Layer 2 of a small transformer language model trained on English Wikipedia (15 layers, counted from 0, width 128).
A neuron's activation on a vector x is GELU(weights . x + bias), where the dot is the dot product.

Input weights of the MLP neurons that the questions are about. A number n stands for n times 0.0066.
n46 (bias -0.076): -31 22 41 -31 12 3 -21 -41 11 -13 -9 -5 34 36 0 -15 -65 3 1 9 -10 1 27 -22 -47 15 25 21 -33 29 22 13 33 12 -25 -9 -12 -14 10 -28 76 -51 -21 -7 -58 12 -5 -2 -15 -15 6 21 71 -12 -46 -19 -3 -19 26 -20 -5 -67 11 7 -56 -15 -5 -14 16 -4 -8 -41 42 15 3 -22 -1 46 -4 10 26 33 -35 4 -26 -40 -25 -22 -10 14 -57 -12 2 39 -2 -16 -42 -6 5 -2 16 26 -14 14 -6 -15 -31 0 -4 19 -5 17 41 -20 28 6 35 2 17 -7 -15 -6 -3 5 -2 13 30 -29
n87 (bias -0.041): -36 -6 -10 61 15 4 -25 38 38 -2 19 12 1 7 27 16 23 -16 17 7 -10 39 9 24 40 17 1 6 7 -8 7 21 -5 50 -50 5 -16 -24 29 13 0 27 41 3 -2 22 18 55 2 -16 22 31 -17 -3 -21 -43 -4 -4 -55 8 40 26 -43 -3 26 1 -19 29 4 -18 -9 11 1 -18 1 -32 -2 -4 -38 29 14 -18 14 39 -9 0 28 -7 30 -5 -36 -31 -8 9 15 -17 -10 56 -15 -20 -39 -35 26 -7 13 -3 -20 -12 -17 -1 -31 -13 -18 -12 3 -14 32 -49 6 -17 -13 9 -38 -40 -22 1 1 17
n101 (bias -0.042): -8 -22 -16 18 39 56 -29 6 28 32 38 31 -10 49 46 38 20 -12 12 8 -36 -29 -2 28 -34 25 20 56 -4 13 60 -3 16 48 27 29 -27 4 24 -23 30 8 7 -27 -9 -10 -22 31 23 19 35 23 -18 1 -30 -8 -11 -7 -18 17 0 -42 -9 -40 -1 62 39 14 4 -2 10 -35 32 -20 7 16 57 21 14 50 -2 56 20 23 -29 -12 17 5 -17 -7 2 21 -35 -25 30 -10 8 36 1 -21 6 -24 -30 2 16 34 5 38 -4 23 14 -49 8 -6 18 -18 22 1 -17 58 -26 -23 39 24 -20 -28 -12 -46
n105 (bias -0.041): -7 -38 12 18 48 -58 -32 -1 11 8 -35 -2 1 3 24 -15 33 -4 -32 5 1 10 27 30 -22 -1 23 10 -25 3 -38 20 48 17 8 -4 -14 -40 -19 1 -28 7 4 -30 -5 4 3 32 -35 -1 -8 -14 9 -2 -11 3 -42 -12 12 -5 21 -13 12 37 31 4 47 -28 -4 20 25 -17 14 10 21 6 -35 -29 -7 -28 5 30 12 -18 -39 -36 6 -26 29 12 -25 -42 -37 -23 22 -6 17 6 -21 -24 -4 -20 4 16 -15 11 11 1 -1 4 0 5 5 36 -8 2 -31 -19 -41 28 15 -42 -10 -17 -29 -45 42 -2
n106 (bias -0.032): 4 9 47 16 25 25 9 -21 12 42 -3 -20 15 20 3 37 28 -19 -44 19 -32 -6 45 22 -26 -11 21 -23 10 -17 2 18 8 5 17 -4 -13 -25 23 44 47 -29 -17 -22 57 -10 -19 34 7 28 -30 47 -6 -15 -2 -5 -52 -49 -12 23 -5 -7 12 31 7 10 32 -1 10 1 -40 32 -15 -11 -6 -18 4 69 -34 33 -21 42 -17 -16 31 11 -4 -26 23 20 -35 -36 -11 7 -25 9 -8 -21 1 -20 24 -17 31 14 -35 2 -10 43 -7 -36 -17 -25 17 -31 13 -21 15 8 15 46 35 29 -5 19 11 23 20 14
n156 (bias -0.035): -23 16 19 25 0 16 -8 12 -40 -16 -28 15 -10 12 -36 17 0 -6 6 -12 15 -2 -4 29 67 11 5 23 14 3 11 -18 52 -15 -2 22 -15 -22 40 28 23 -22 -40 -1 15 16 -30 38 -14 29 -1 27 34 14 -4 -35 17 -25 -23 28 37 19 -31 23 -30 -2 -24 -9 26 40 20 29 17 0 -2 -6 13 2 -19 -24 21 26 -23 -15 3 35 51 -3 48 40 -2 4 22 38 48 -2 -11 34 -21 -19 5 22 9 -8 -5 -30 8 -13 14 27 11 11 -9 -9 33 -17 -9 22 7 10 22 -42 -11 -36 3 24 -5 -55
n168 (bias -0.038): -24 4 -4 -26 13 18 -14 34 8 40 -17 -18 17 -1 -5 11 -24 12 4 -19 3 19 23 -31 -26 33 12 14 -6 66 -37 18 22 26 9 30 11 -2 28 -19 15 -21 -34 7 -15 5 -49 23 12 15 -4 3 4 -5 -29 -3 22 44 -27 4 19 -23 7 -26 8 11 -15 2 33 1 20 24 12 -25 11 -10 44 42 21 -31 -9 -49 -65 42 -20 -9 -6 -20 36 55 -25 40 33 -15 36 -29 12 -23 5 5 -16 -34 -33 9 6 -17 -21 -17 33 40 -23 -12 2 7 -20 12 24 4 -23 51 -6 -8 30 40 -13 36 -32 1
n180 (bias -0.056): -12 -1 -1 8 16 23 -13 10 -3 -8 -14 20 24 0 -19 -6 -21 13 -12 7 -26 -24 2 23 -11 44 78 -14 -1 52 21 20 -22 -21 5 33 -27 2 31 -16 0 34 -9 -13 2 13 -11 23 -6 -22 -34 19 43 -2 4 -30 29 26 13 -14 -12 -9 -14 -10 -35 -49 12 4 20 24 1 21 37 20 31 -20 57 20 -14 -74 31 -25 -31 7 22 36 10 20 52 -4 -39 -42 31 6 17 16 32 -41 34 -19 13 -18 30 -14 21 -8 -46 6 -3 -22 6 -28 23 -16 6 34 29 -51 -16 36 19 -2 23 -6 -33 12 22 -6
n190 (bias -0.048): -16 5 -12 -19 36 -19 -25 15 -31 -27 -7 32 30 13 14 -18 -16 9 -8 -5 11 -1 -41 22 -17 15 18 -27 11 54 12 -94 4 4 26 43 -12 -7 10 10 12 37 -20 -45 71 32 -14 2 20 26 24 1 21 -41 -8 -26 -11 -10 29 -31 22 2 35 -15 59 0 36 17 19 49 -23 18 3 29 23 -3 22 17 36 9 -24 24 28 33 -4 34 -24 2 43 -2 11 -38 -15 17 1 -10 -3 42 -46 -9 16 -23 9 -3 -2 -51 -34 74 -33 -15 9 -1 -25 17 70 1 -36 -19 -22 65 -7 11 -12 9 24 -8 -12 -1
n255 (bias -0.050): -13 -8 -26 12 -14 -29 19 58 -51 -24 54 11 -41 -40 -46 -1 -13 -7 -12 -5 -12 -46 -4 -7 11 4 14 0 31 -4 36 -14 -8 -8 23 -11 -4 -42 39 -38 -3 -3 -2 -8 -8 55 1 4 -2 -21 27 14 41 -10 -24 18 -47 7 5 -34 4 69 9 12 12 -30 15 21 13 -4 -1 40 -8 15 -26 26 51 -12 -5 -33 -19 30 20 17 -5 11 -30 -16 -9 1 -30 -35 -6 40 -33 -4 25 23 -42 -24 36 -4 -55 11 44 -44 -3 -4 -23 -4 -4 21 -8 -56 15 13 -11 -20 3 28 13 4 -20 -18 25 34 10 -16
n266 (bias -0.061): -25 -4 23 -7 26 -25 -70 10 32 10 -5 -47 -18 -15 -16 18 2 -46 -29 -36 -44 30 0 22 24 -28 -12 36 -35 17 -14 -14 -8 23 6 36 -11 -29 30 -31 -6 54 13 -36 52 12 -32 10 9 0 -11 18 -8 -34 -22 -35 9 0 -16 -10 -12 0 -2 1 35 8 2 5 17 -15 -17 -34 10 12 40 -1 41 -8 -3 29 13 -2 24 -5 12 25 -27 -65 -3 17 29 1 -22 35 24 -30 -11 -21 -47 -8 -21 -53 15 12 0 -28 -44 -22 13 54 -17 -36 14 25 -1 -11 -12 30 -47 6 15 -21 -5 -49 -2 -29 -26 -2
n311 (bias -0.064): -50 -12 -35 10 20 -16 19 -21 -30 11 -30 16 -72 -1 -4 26 32 -49 6 23 -5 -17 6 45 -1 -13 0 46 9 5 7 -8 12 19 -19 19 4 2 58 -17 7 -20 -8 -19 -13 -19 -11 9 -4 40 7 21 -8 -22 -24 -34 -5 25 15 -1 12 -5 26 55 39 -23 28 -56 -27 -2 -32 -34 38 -26 -2 -58 -6 31 -11 -2 38 40 15 24 -15 9 -21 -24 -4 13 -4 19 -32 17 29 -44 -2 18 -5 -20 -3 -3 -21 -9 -19 12 26 22 -38 -7 5 37 -7 -17 4 1 21 -31 42 -24 -23 -20 -7 -49 -3 27 12 -4
n341 (bias -0.058): -26 -26 -25 -14 -3 -29 23 23 -7 17 -7 16 13 11 -6 4 33 -4 -20 -49 -40 -37 -1 -20 -11 -18 33 11 33 2 17 19 2 8 -22 15 -2 -1 6 -50 -7 18 -59 -6 3 12 5 2 -13 5 27 58 39 16 2 52 -15 -1 -35 18 11 1 18 -14 19 16 -10 -24 -11 35 7 19 4 -14 63 -22 -18 20 14 -1 -54 41 -29 -38 -57 15 -9 -5 -1 6 -57 -23 20 22 11 -4 8 45 -4 -25 -36 1 -5 -7 16 -43 22 -7 -39 29 7 -6 6 -13 10 4 -15 -75 40 25 19 31 8 -13 -4 24 11 2
n381 (bias -0.038): -13 -29 8 2 -39 2 -4 -11 -1 44 -22 -11 -37 0 35 -18 7 -19 -28 4 -28 -32 -3 -12 2 -8 -9 37 40 13 -18 9 -8 25 8 -6 -7 1 33 28 -8 -18 -4 -21 -18 21 -5 79 -18 1 -3 11 -20 -26 0 -11 -65 -19 10 12 -5 -21 43 17 19 -29 15 23 24 -9 6 -38 -13 10 -15 3 -42 10 -41 17 -4 33 1 -1 26 -39 22 20 4 8 -27 -43 -17 11 0 2 15 -37 4 -46 32 2 -5 6 -6 15 16 13 27 10 -7 -54 -11 5 25 21 -14 -28 -13 27 19 -21 -24 -20 -22 -14 30 -16
n451 (bias -0.048): 30 -38 -17 9 8 -12 38 -51 -10 -17 -34 -24 1 -11 -10 -10 5 35 -21 24 -26 9 5 3 22 21 -2 -10 39 14 -7 -8 1 24 12 26 -20 -9 18 12 -5 -16 1 -35 15 -27 -51 -8 32 5 -33 18 -8 1 -5 12 -10 11 10 14 7 37 15 10 34 -33 8 -15 1 -28 -35 11 47 -32 8 -10 22 34 40 22 -25 48 27 -30 -18 -15 0 5 13 6 -14 -6 -20 -18 37 -29 -8 12 -14 -10 39 54 13 55 18 -29 17 23 -35 -11 -12 -8 13 5 -2 16 -4 -32 10 37 39 6 -11 3 2 -10 -10 7
n463 (bias -0.038): -17 -13 -28 -5 -40 26 -12 8 -17 -21 1 9 -28 8 -20 33 -17 -27 -4 39 -25 1 -42 -11 5 31 32 28 35 21 15 27 -5 12 25 4 3 6 40 -11 -11 -45 -4 -29 -6 17 2 0 -13 -16 17 17 -10 -10 -31 2 35 -1 -14 6 -6 10 -19 12 22 -15 -15 -15 -26 -19 11 16 -13 -12 10 -13 42 10 2 3 -1 28 -2 -18 -8 5 -1 12 15 -5 21 8 43 39 9 -7 4 -9 -22 -63 28 7 -9 25 -16 -53 7 -24 19 6 24 -34 35 3 20 26 24 1 -7 16 10 43 9 26 20 12 -29 -22
n506 (bias -0.057): -26 6 25 -2 11 10 1 -52 17 6 23 -24 -7 -24 -43 -26 -10 -20 -16 1 8 15 14 19 -1 -26 1 1 -15 18 66 -7 -16 8 -24 15 3 -51 30 -23 1 20 11 -38 23 10 0 28 -6 -62 -5 24 -16 -34 -6 -38 -14 2 27 -8 -11 12 4 -11 19 10 17 1 66 22 -31 4 -3 25 -16 -26 7 -4 -26 -10 24 -4 13 54 1 53 23 -26 10 29 22 26 -11 -34 -1 -8 -30 13 -6 20 -10 -32 -22 -1 9 -12 -33 17 -10 29 -29 -14 24 -37 -12 0 61 -30 1 51 -3 -13 4 27 -25 -2 23 -17

Each question shows a token from some text and the vector x that enters the MLP there. A number n stands for n times 0.08.

"ak": -12 5 -12 -5 2 3 -14 -3 9 -16 -8 11 -15 0 -10 -3 -5 4 18 22 10 -4 3 13 9 11 8 3 -30 -20 -4 -17 2 -10 0 1 11 -9 -15 -3 -12 12 10 10 4 -5 6 -1 14 -3 -6 -71 -2 7 5 -3 -6 10 9 -7 -27 -9 -1 7 15 1 -4 -2 -7 7 10 -4 -5 -4 2 7 4 -21 11 -2 12 -10 -1 -7 10 -1 -5 8 -1 -9 12 10 -8 7 -3 -6 8 -9 -13 -5 8 -20 8 -28 -17 -1 14 -7 -3 -12 5 0 10 13 3 -27 3 -9 -5 -20 -18 -7 -4 -10 15 17 -8 30
The three highest activations, in order: n311, n266, n105

"i": 1 14 -10 -32 -4 -16 -6 17 -2 11 -4 18 15 4 5 16 -9 2 35 -21 24 5 -9 -22 -8 3 -17 -8 7 10 10 13 -7 3 -4 -3 -5 -8 1 -12 2 1 -12 -6 0 -4 29 -23 -7 3 -2 -47 5 33 -10 -4 14 -1 8 0 -24 -16 14 3 -6 -6 6 1 -7 2 10 2 15 -9 1 6 -1 -5 13 -6 -11 -2 9 -14 11 -2 -9 8 5 -8 -13 -34 -4 -15 -9 -1 7 -8 7 3 4 10 -5 -21 -8 4 13 -8 -16 -1 -6 -12 4 3 -3 -12 -12 -12 6 9 -3 -3 -15 -6 -16 20 16 14
The neuron with the highest activation: n341

"op": 8 9 -20 -10 -18 -2 3 -17 12 18 -9 23 -8 9 10 -23 -6 -1 7 24 27 -1 -4 -18 1 21 -23 -7 1 0 -6 -4 -14 -4 14 4 2 -7 -3 14 3 5 -8 -10 8 -2 -10 4 16 16 -8 -40 12 1 10 -9 1 -4 -3 -4 -37 -14 13 5 -4 1 -6 14 -13 4 4 14 0 -7 -8 33 -11 4 -19 1 4 6 -24 2 -1 6 3 25 -3 5 7 -7 4 -7 -15 1 -5 -1 29 4 -3 -1 2 -10 -4 -8 6 4 4 -13 -8 -13 -26 -3 8 -43 0 -8 2 -4 -10 4 -10 10 1 9 -1 -4
Which two neurons fire most, strongest first? n381, n190

"el": -9 27 8 -10 -14 -8 12 2 6 -11 9 12 1 -1 -22 -4 6 -3 25 -15 9 7 23 -7 -4 -5 -17 -2 -24 -29 -14 14 -16 2 -18 -24 -1 -2 8 0 -8 -3 -12 -9 -4 -8 25 -6 -7 -1 10 -29 12 10 1 0 3 -4 -20 -21 1 5 3 16 -6 0 0 -12 3 6 7 -3 11 -14 8 -5 -11 5 4 13 -11 0 -1 -2 14 -11 4 4 -12 -22 -2 -4 18 3 -5 -9 2 -9 2 2 -17 -9 -24 -21 -3 -5 0 -8 -7 3 -12 3 -6 -10 8 -56 -1 8 2 -10 -7 -11 -4 2 -1 28 6 20
The three highest activations, in order: n46, n87, n341

"er": -1 12 -24 -12 -6 12 34 17 12 -23 15 -8 7 10 10 -1 -2 0 26 -23 12 -1 6 -6 2 2 -16 -20 -13 16 -12 17 -15 -26 9 -21 -2 -1 -10 -11 9 -7 -8 2 6 -28 5 -16 -3 6 6 -32 3 2 -3 24 0 -15 -8 -1 -21 -2 2 21 -6 1 -3 3 -4 -26 1 11 -3 3 5 2 -9 -6 6 -5 7 -12 1 5 -11 9 -16 -2 3 -3 -1 -12 22 1 -1 -11 6 -12 3 0 16 2 -13 1 -6 -18 1 -7 -8 -23 17 -6 -17 -5 3 -28 -4 13 12 -12 2 -3 -8 -8 13 -7 -27 18
The neuron with the highest activation: n255

"ac": 17 10 -21 6 -2 6 1 -8 12 18 -1 6 -10 9 -3 1 6 7 19 9 17 6 -5 5 -15 8 -2 -4 -4 -3 11 0 -3 -13 -1 8 -5 -18 -5 9 6 1 -11 -5 3 -17 13 5 24 31 -11 -53 -2 -2 10 9 -1 5 -1 7 -17 -6 8 12 -9 14 7 24 7 3 19 2 -7 -11 -9 24 0 -30 6 8 -7 12 -4 -15 5 -6 0 0 4 -16 8 3 13 5 -3 0 15 -11 11 -9 3 5 -10 17 -22 4 17 -1 -8 -30 -11 -17 -17 -12 3 -39 -2 7 -4 -2 -13 -19 1 11 -6 -6 0 15
Which neuron fires most, and how strongly? n101, at about 1.9

"il": 4 14 -12 -8 -3 -9 12 10 1 21 8 8 -2 -11 -18 -30 11 23 26 -4 13 15 -3 -15 -8 4 -34 -7 11 29 2 -3 1 -1 -5 -19 -7 11 7 -13 -19 -2 0 -17 12 -2 20 -11 5 12 -10 -44 -10 9 19 9 13 32 11 -13 -11 -14 -10 -8 -5 8 1 4 -1 15 0 17 -10 11 6 7 -10 -12 13 -6 4 -2 14 11 -5 1 5 -1 6 -5 27 -8 4 -5 15 10 -9 -2 9 -6 -14 -8 0 -7 -6 11 1 -2 16 7 11 -11 -11 -7 7 -11 10 -2 4 16 6 -11 -8 1 -3 19 -6 23
Which two neurons fire most, strongest first? n168, n190

"M": -8 12 -21 -4 0 0 0 -2 7 -10 9 -12 -5 -1 9 -8 -4 -2 4 -11 6 19 -3 11 1 12 -16 2 -2 -24 -9 0 1 13 -11 -5 -19 -3 -9 -4 9 -7 2 1 2 -6 -2 9 5 7 -12 -36 -2 15 1 -1 -3 16 5 0 -31 7 -1 2 1 -2 -2 1 -15 -17 -6 -3 -15 -12 0 36 -22 8 4 -12 12 1 3 -1 -11 5 -4 14 8 7 -7 12 -13 -20 -2 5 8 16 37 0 17 6 -7 -3 1 16 37 16 -15 -3 12 -6 -2 7 -7 -57 -11 12 -10 -7 -8 4 -1 -9 10 2 11 9
Which two neurons fire most, strongest first? n105, n311

"at": 0 9 -4 -24 -17 -11 0 -16 7 -3 -7 1 9 18 -3 -20 2 10 10 10 -3 -7 -6 -20 11 5 -18 -10 -2 -11 -2 8 -1 1 12 -22 11 3 -22 -2 10 5 -18 0 -2 -12 5 -6 14 1 12 -42 21 7 1 3 12 -17 -2 10 -40 -17 -9 11 0 -4 -6 14 -26 -5 5 9 3 0 -1 -3 -11 8 8 4 -6 8 -6 -6 6 5 5 32 -4 -5 0 -20 3 26 -6 28 -10 -14 10 -22 -6 -7 -3 -6 -15 -2 12 -10 -14 12 8 -11 2 7 8 -22 -16 5 17 1 2 28 -10 -12 9 4 -4 10
The neuron with the highest activation: n341

"'": 6 6 4 2 8 5 -7 10 3 -1 -22 1 -1 7 1 12 20 20 16 -5 6 4 7 -3 -1 -7 -10 -29 6 -22 9 -7 10 -10 2 7 28 5 2 11 -2 -12 -2 20 24 17 24 3 15 -5 -7 -38 -3 6 -5 8 -5 10 -2 -17 -21 6 16 21 7 4 11 -3 2 -2 5 4 -5 1 -17 2 -10 -13 1 19 -10 18 -1 -13 22 -20 5 -13 1 -23 10 -13 3 3 -4 13 -22 0 19 11 9 1 20 7 -26 2 -14 -9 -8 6 -3 0 21 5 -2 -27 -6 -4 2 1 -10 0 -3 -3 9 -8 2 41
Which two neurons fire most, strongest first? n106, n105

"en": -4 -8 0 0 -14 2 -4 -7 27 8 6 13 7 23 3 -1 -10 6 -3 6 20 -4 5 -6 12 13 -20 -28 3 -11 3 5 -9 -1 9 -1 -6 10 4 12 -6 6 5 -1 5 -16 20 -21 10 -4 10 -5 -14 3 -13 6 -20 5 -5 -4 -27 6 -1 13 -4 -4 7 6 -12 -17 -6 0 -7 6 -18 9 -5 -5 -22 19 10 -3 -10 -4 28 -3 -1 23 -9 -5 7 12 -11 -22 -1 11 -5 8 15 -11 -1 14 -10 -17 -1 -17 2 -6 8 -25 10 -15 -4 -8 -8 -37 17 7 -7 2 -2 8 -7 -2 10 -5 -9 53
The neuron with the highest activation: n106

",": 1 9 5 11 10 15 8 14 4 -5 25 11 5 2 11 -3 -12 3 5 12 9 8 14 -4 13 4 -28 5 -2 -16 -8 -4 3 -37 8 -3 -12 -9 13 9 6 -1 2 7 9 -4 1 -6 17 16 7 -26 11 7 1 -8 -18 3 -10 3 -32 16 -13 4 10 -6 -5 1 4 22 -9 22 -3 8 6 2 3 -8 1 18 -1 8 24 -1 10 -7 7 -10 3 -7 13 13 -1 16 -2 14 -11 -8 45 25 6 16 0 -40 -15 -1 -2 9 -10 8 16 -4 9 11 -12 -11 -7 -4 -2 -4 0 -1 -14 -24 13 8 0 6
Which neuron fires most, and how strongly? n156, at about 1.2

" g": 7 -3 15 4 9 -5 -5 2 -15 4 -4 -6 4 6 14 9 -6 9 -3 -16 20 -2 12 23 0 1 -24 2 -3 -13 1 3 10 -6 2 4 1 -13 -16 2 4 -5 7 20 -4 -2 17 -1 3 6 -20 -75 7 4 3 -10 4 1 -10 13 15 2 8 5 10 0 -8 3 -2 2 0 5 -6 -10 0 14 -11 0 -9 -8 2 -8 17 -5 29 2 4 -9 -5 0 -4 9 9 -1 -6 19 -1 -3 12 -5 -6 13 10 -29 1 6 2 -4 7 -7 2 -12 -6 -6 -13 -38 -7 -13 6 -7 2 -9 -4 6 8 15 3 40
Which neuron fires most, and how strongly? n105, at about 0.14

"\n": -8 -6 1 4 -10 1 4 1 31 -3 8 14 -8 8 -3 -4 0 -23 1 4 12 -6 -10 -8 -2 -17 -12 -2 -10 -8 -14 -14 17 -26 9 -24 -6 3 4 1 -4 -13 -6 8 1 18 16 1 -11 9 -10 -50 1 -2 -1 6 -7 5 11 5 -9 -16 -2 -16 2 9 8 13 10 7 7 0 -12 1 -12 1 -30 10 -26 -14 -5 -9 -13 -13 -10 6 0 10 -3 -9 -15 -18 -1 -11 14 1 0 -18 38 9 15 28 -20 -6 -16 8 1 -14 -9 9 17 -6 -2 8 9 -15 -19 0 7 -7 9 -10 7 0 13 -8 4 17
Which two neurons fire most, strongest first? n381, n105

" B": 9 5 9 -1 -11 7 5 5 -15 10 -3 -8 -10 4 -4 -14 2 2 12 -2 7 10 0 8 2 1 -18 -4 -4 -31 -2 -4 2 -16 -4 -11 3 -8 -16 1 -13 -5 0 -5 5 -4 -2 13 13 -5 -2 -34 7 5 -1 -6 -2 2 5 12 8 5 -4 -11 -14 -6 -12 0 -6 -2 7 -3 8 2 13 9 -2 -8 5 -10 8 -10 -5 -9 22 -2 6 6 -5 19 0 1 -8 -5 -7 -19 2 5 25 8 9 21 1 -23 0 5 30 -6 -17 5 0 -1 13 -1 -8 -83 -2 6 7 -23 3 -8 -6 -4 17 8 -5 0
The neuron with the highest activation: n156

"o": -16 9 8 -1 -17 -7 -6 -6 9 13 -3 -9 9 -2 -10 -15 -5 12 40 -5 23 -8 -3 -15 -1 -1 -24 -11 -4 -5 3 19 7 -22 2 -5 6 4 -15 -14 21 3 -12 0 -10 -23 13 -10 1 -11 7 -52 2 4 -14 -4 -1 9 -26 5 -3 -19 1 1 -8 -4 23 1 -19 -24 -2 -17 -7 0 -14 1 -21 -6 -5 3 6 -5 9 0 7 -10 10 -2 3 11 5 -12 15 15 8 11 -3 -21 18 19 -10 -15 -8 -5 -18 3 7 -5 3 -3 8 6 2 -8 -6 -24 -30 13 -5 -3 4 -5 -1 -8 -6 -2 1 6
The neuron with the highest activation: n46

"m": -2 21 3 4 -6 10 3 -1 6 3 1 4 7 3 10 6 13 19 9 7 28 5 -2 -16 8 6 -45 -15 -22 8 -2 -6 0 -1 7 -10 3 -1 5 7 20 -17 5 -4 -1 21 -1 5 10 12 -5 -65 0 13 -2 1 5 3 -2 -4 -34 -1 -14 8 8 10 0 -9 7 -11 -3 11 -20 -10 -9 19 -10 -1 0 -20 -3 -10 4 -2 -16 3 8 1 -2 8 -5 -5 -12 -8 2 -8 2 11 17 34 -1 -21 -8 -4 -2 -2 17 -6 1 17 6 7 -7 2 1 -5 -15 4 -11 -5 -2 -5 -10 -5 -8 11 14 12
The neuron with the highest activation: n168

"a": -8 7 -21 -11 -18 17 -8 13 20 -2 -7 1 -12 10 -4 2 -7 -13 37 22 7 -4 -15 5 -3 2 -7 -6 2 -6 17 10 -5 4 -10 -4 22 -8 -4 -10 11 -3 -2 -8 -1 -23 10 -9 -6 0 5 -43 -3 10 -10 -6 1 4 2 25 -47 -1 6 8 9 -7 1 -12 -2 -2 16 -2 -13 -8 -11 -11 18 -11 -5 -16 6 21 0 1 1 3 -2 4 7 -11 9 -1 15 -15 4 13 10 0 15 12 9 6 5 -17 -9 -7 1 2 -3 2 25 -15 13 1 -10 -41 -5 -1 2 -11 -20 -15 -1 -3 -2 16 0 5
The three highest activations, in order: n463, n311, n101

"ed": -5 4 -3 -11 4 -5 -12 1 -9 6 6 18 -12 8 14 10 11 17 21 -17 -5 -4 4 -2 9 8 -24 -12 -4 -28 8 11 -1 -17 2 -5 -5 42 -15 2 0 -9 1 3 -5 -3 30 11 9 7 8 -27 -7 5 -1 6 -6 6 2 -27 -11 6 -3 -20 0 29 14 -2 -2 -17 10 6 -1 -3 6 -2 -5 0 7 10 6 -4 0 -3 9 24 6 8 -29 -12 -12 -9 6 -10 23 12 0 19 25 -5 -12 -22 10 -28 5 -4 -2 -1 13 -1 32 -3 6 2 5 -26 5 0 -2 1 -17 -1 0 14 -6 3 -7 12
The neuron with the highest activation: n101

"ch": 10 16 7 -6 -9 -5 4 5 3 -2 8 5 6 -5 -15 10 -2 8 21 16 8 12 -3 0 -5 -3 -41 -9 3 -1 14 -16 -14 -9 -13 -14 -7 -22 11 4 -9 4 -7 -4 16 4 -2 0 -17 -24 8 -33 14 22 -8 -10 -1 10 -6 2 -4 11 -1 10 -2 8 -22 -3 -3 0 -11 24 -12 2 -21 25 -9 -15 -16 0 13 -9 2 7 -9 4 9 15 -2 -9 -1 4 11 -1 1 -8 -12 3 9 1 8 15 -6 -23 20 -11 13 -11 -7 8 -22 -13 -15 -21 -4 -33 7 -13 -6 -13 -3 3 -4 -17 1 37 -7 10
The three highest activations, in order: n255, n87, n506

"e": -5 14 -8 7 -15 -3 4 -11 -1 -4 0 14 -2 18 1 8 8 -3 29 6 -4 14 -19 -5 -7 -1 -61 2 6 -13 9 -9 -16 20 1 -14 -12 0 3 -2 17 4 0 -13 -5 -21 0 -1 -6 8 -7 -10 -6 0 -24 -4 -2 15 9 -14 -25 -13 8 4 7 -2 11 -22 -14 -7 1 -3 7 -4 -4 1 1 14 -4 -2 -5 6 -8 -18 10 4 -3 2 -19 -11 12 -3 17 -1 6 -8 -20 -9 35 4 -5 3 1 -33 -2 -9 10 -2 -2 -16 3 8 1 -6 -15 -42 -4 0 -3 -13 -8 -2 -7 10 -15 5 -6 2
The neuron with the highest activation: n311

"d": 3 0 3 11 8 -1 27 0 -16 -12 -3 10 7 -11 -3 -18 8 16 24 -1 8 -1 2 -13 -10 2 -19 -30 3 -9 0 5 -2 -21 2 -5 -13 6 -19 -4 -4 -1 5 19 7 1 25 -6 5 -5 -16 -46 -13 10 -5 1 2 4 -5 -5 -15 -2 -15 -9 -13 -10 -26 7 1 2 3 9 5 4 19 -6 4 1 4 -12 3 -12 1 1 -4 20 11 21 -6 -16 -9 -18 3 -21 2 -8 7 18 41 -6 -5 4 -1 -27 9 -5 -2 4 -9 -10 19 3 5 -1 13 -10 9 -23 10 -13 -8 -1 -1 13 -7 6 -6 29
Which neuron fires most, and how strongly? n180, at about 2.7

"u": -12 14 -1 -23 -23 -15 -11 1 24 3 2 0 7 -3 -17 -5 1 3 13 -14 8 -3 -4 7 2 -4 -36 -1 -13 -4 -11 -3 -19 -5 0 3 -4 -8 10 -15 -8 18 -7 -3 -3 -32 14 -23 5 -2 -1 -22 2 0 -12 -4 -6 1 6 1 -41 8 10 12 -5 2 5 -2 0 16 1 -8 -11 -1 18 4 -1 -14 8 0 3 -15 7 8 21 9 -7 -10 0 -7 1 -6 -9 -2 23 36 5 -15 5 5 -3 -15 -9 -12 14 3 6 -3 -2 -3 7 -8 4 1 -1 -46 -1 2 12 -6 1 -13 9 -15 -6 18 -2 30
Which two neurons fire most, strongest first? n266, n506

"in": 13 17 -5 -10 7 8 16 2 12 0 10 -9 -7 -4 9 -11 -22 14 31 4 20 -13 18 -8 -6 14 -20 -30 2 6 -2 -6 -3 -16 24 -4 8 17 7 11 -15 0 -21 -2 4 -2 28 -13 18 -7 5 -21 -2 15 11 5 16 19 5 18 -9 -13 7 14 -24 -16 -23 1 7 3 13 15 -2 7 -18 -2 18 -31 10 -2 2 -6 12 14 -4 9 15 20 -7 -6 4 4 17 -8 10 11 -5 -4 17 -5 1 -1 0 -6 -4 -2 6 -17 2 1 19 4 9 3 -1 -24 4 -5 -10 -9 1 -9 10 23 5 -2 8 20
Which two neurons fire most, strongest first? n180, n168

" f": -6 3 3 9 7 -8 -6 4 11 -11 -4 3 -1 1 0 7 0 -5 -4 -12 6 -9 -9 7 1 6 -46 10 -5 -2 5 -1 3 1 -4 2 9 -7 -6 7 3 -6 5 14 0 -9 -15 0 0 12 -3 -65 1 3 16 -8 4 -4 -2 14 -4 5 2 3 0 7 -14 -2 0 9 4 4 -1 -16 5 22 -6 12 -7 -1 7 1 15 -2 26 -2 -4 1 9 9 13 0 8 -6 6 24 1 0 28 14 -5 17 -2 -10 5 6 -1 -5 -6 6 7 -11 -8 -10 2 -60 -7 5 5 4 5 -11 -7 -2 0 27 -6 30
The neuron with the highest activation: n156

"t": 8 -12 -3 1 -11 -9 1 10 -1 -3 2 6 -9 -4 14 -1 15 20 -1 18 -16 15 -28 9 -11 8 -24 -5 -2 10 -1 15 -8 -8 5 -27 0 -15 -22 -2 18 -18 -1 13 -16 1 9 -7 4 12 -7 -60 -3 -7 -18 3 5 13 -10 -3 -16 4 1 17 -7 7 8 0 10 -18 -5 10 -4 -3 9 1 -1 -21 -20 -4 11 -9 4 -14 8 2 -8 6 3 -1 -9 -10 2 3 6 6 1 15 17 10 -8 14 -16 15 15 -1 10 -12 -19 -9 -2 -8 -7 -13 -2 -16 2 6 3 -28 19 4 -5 -18 4 15 7 25
The neuron with the highest activation: n255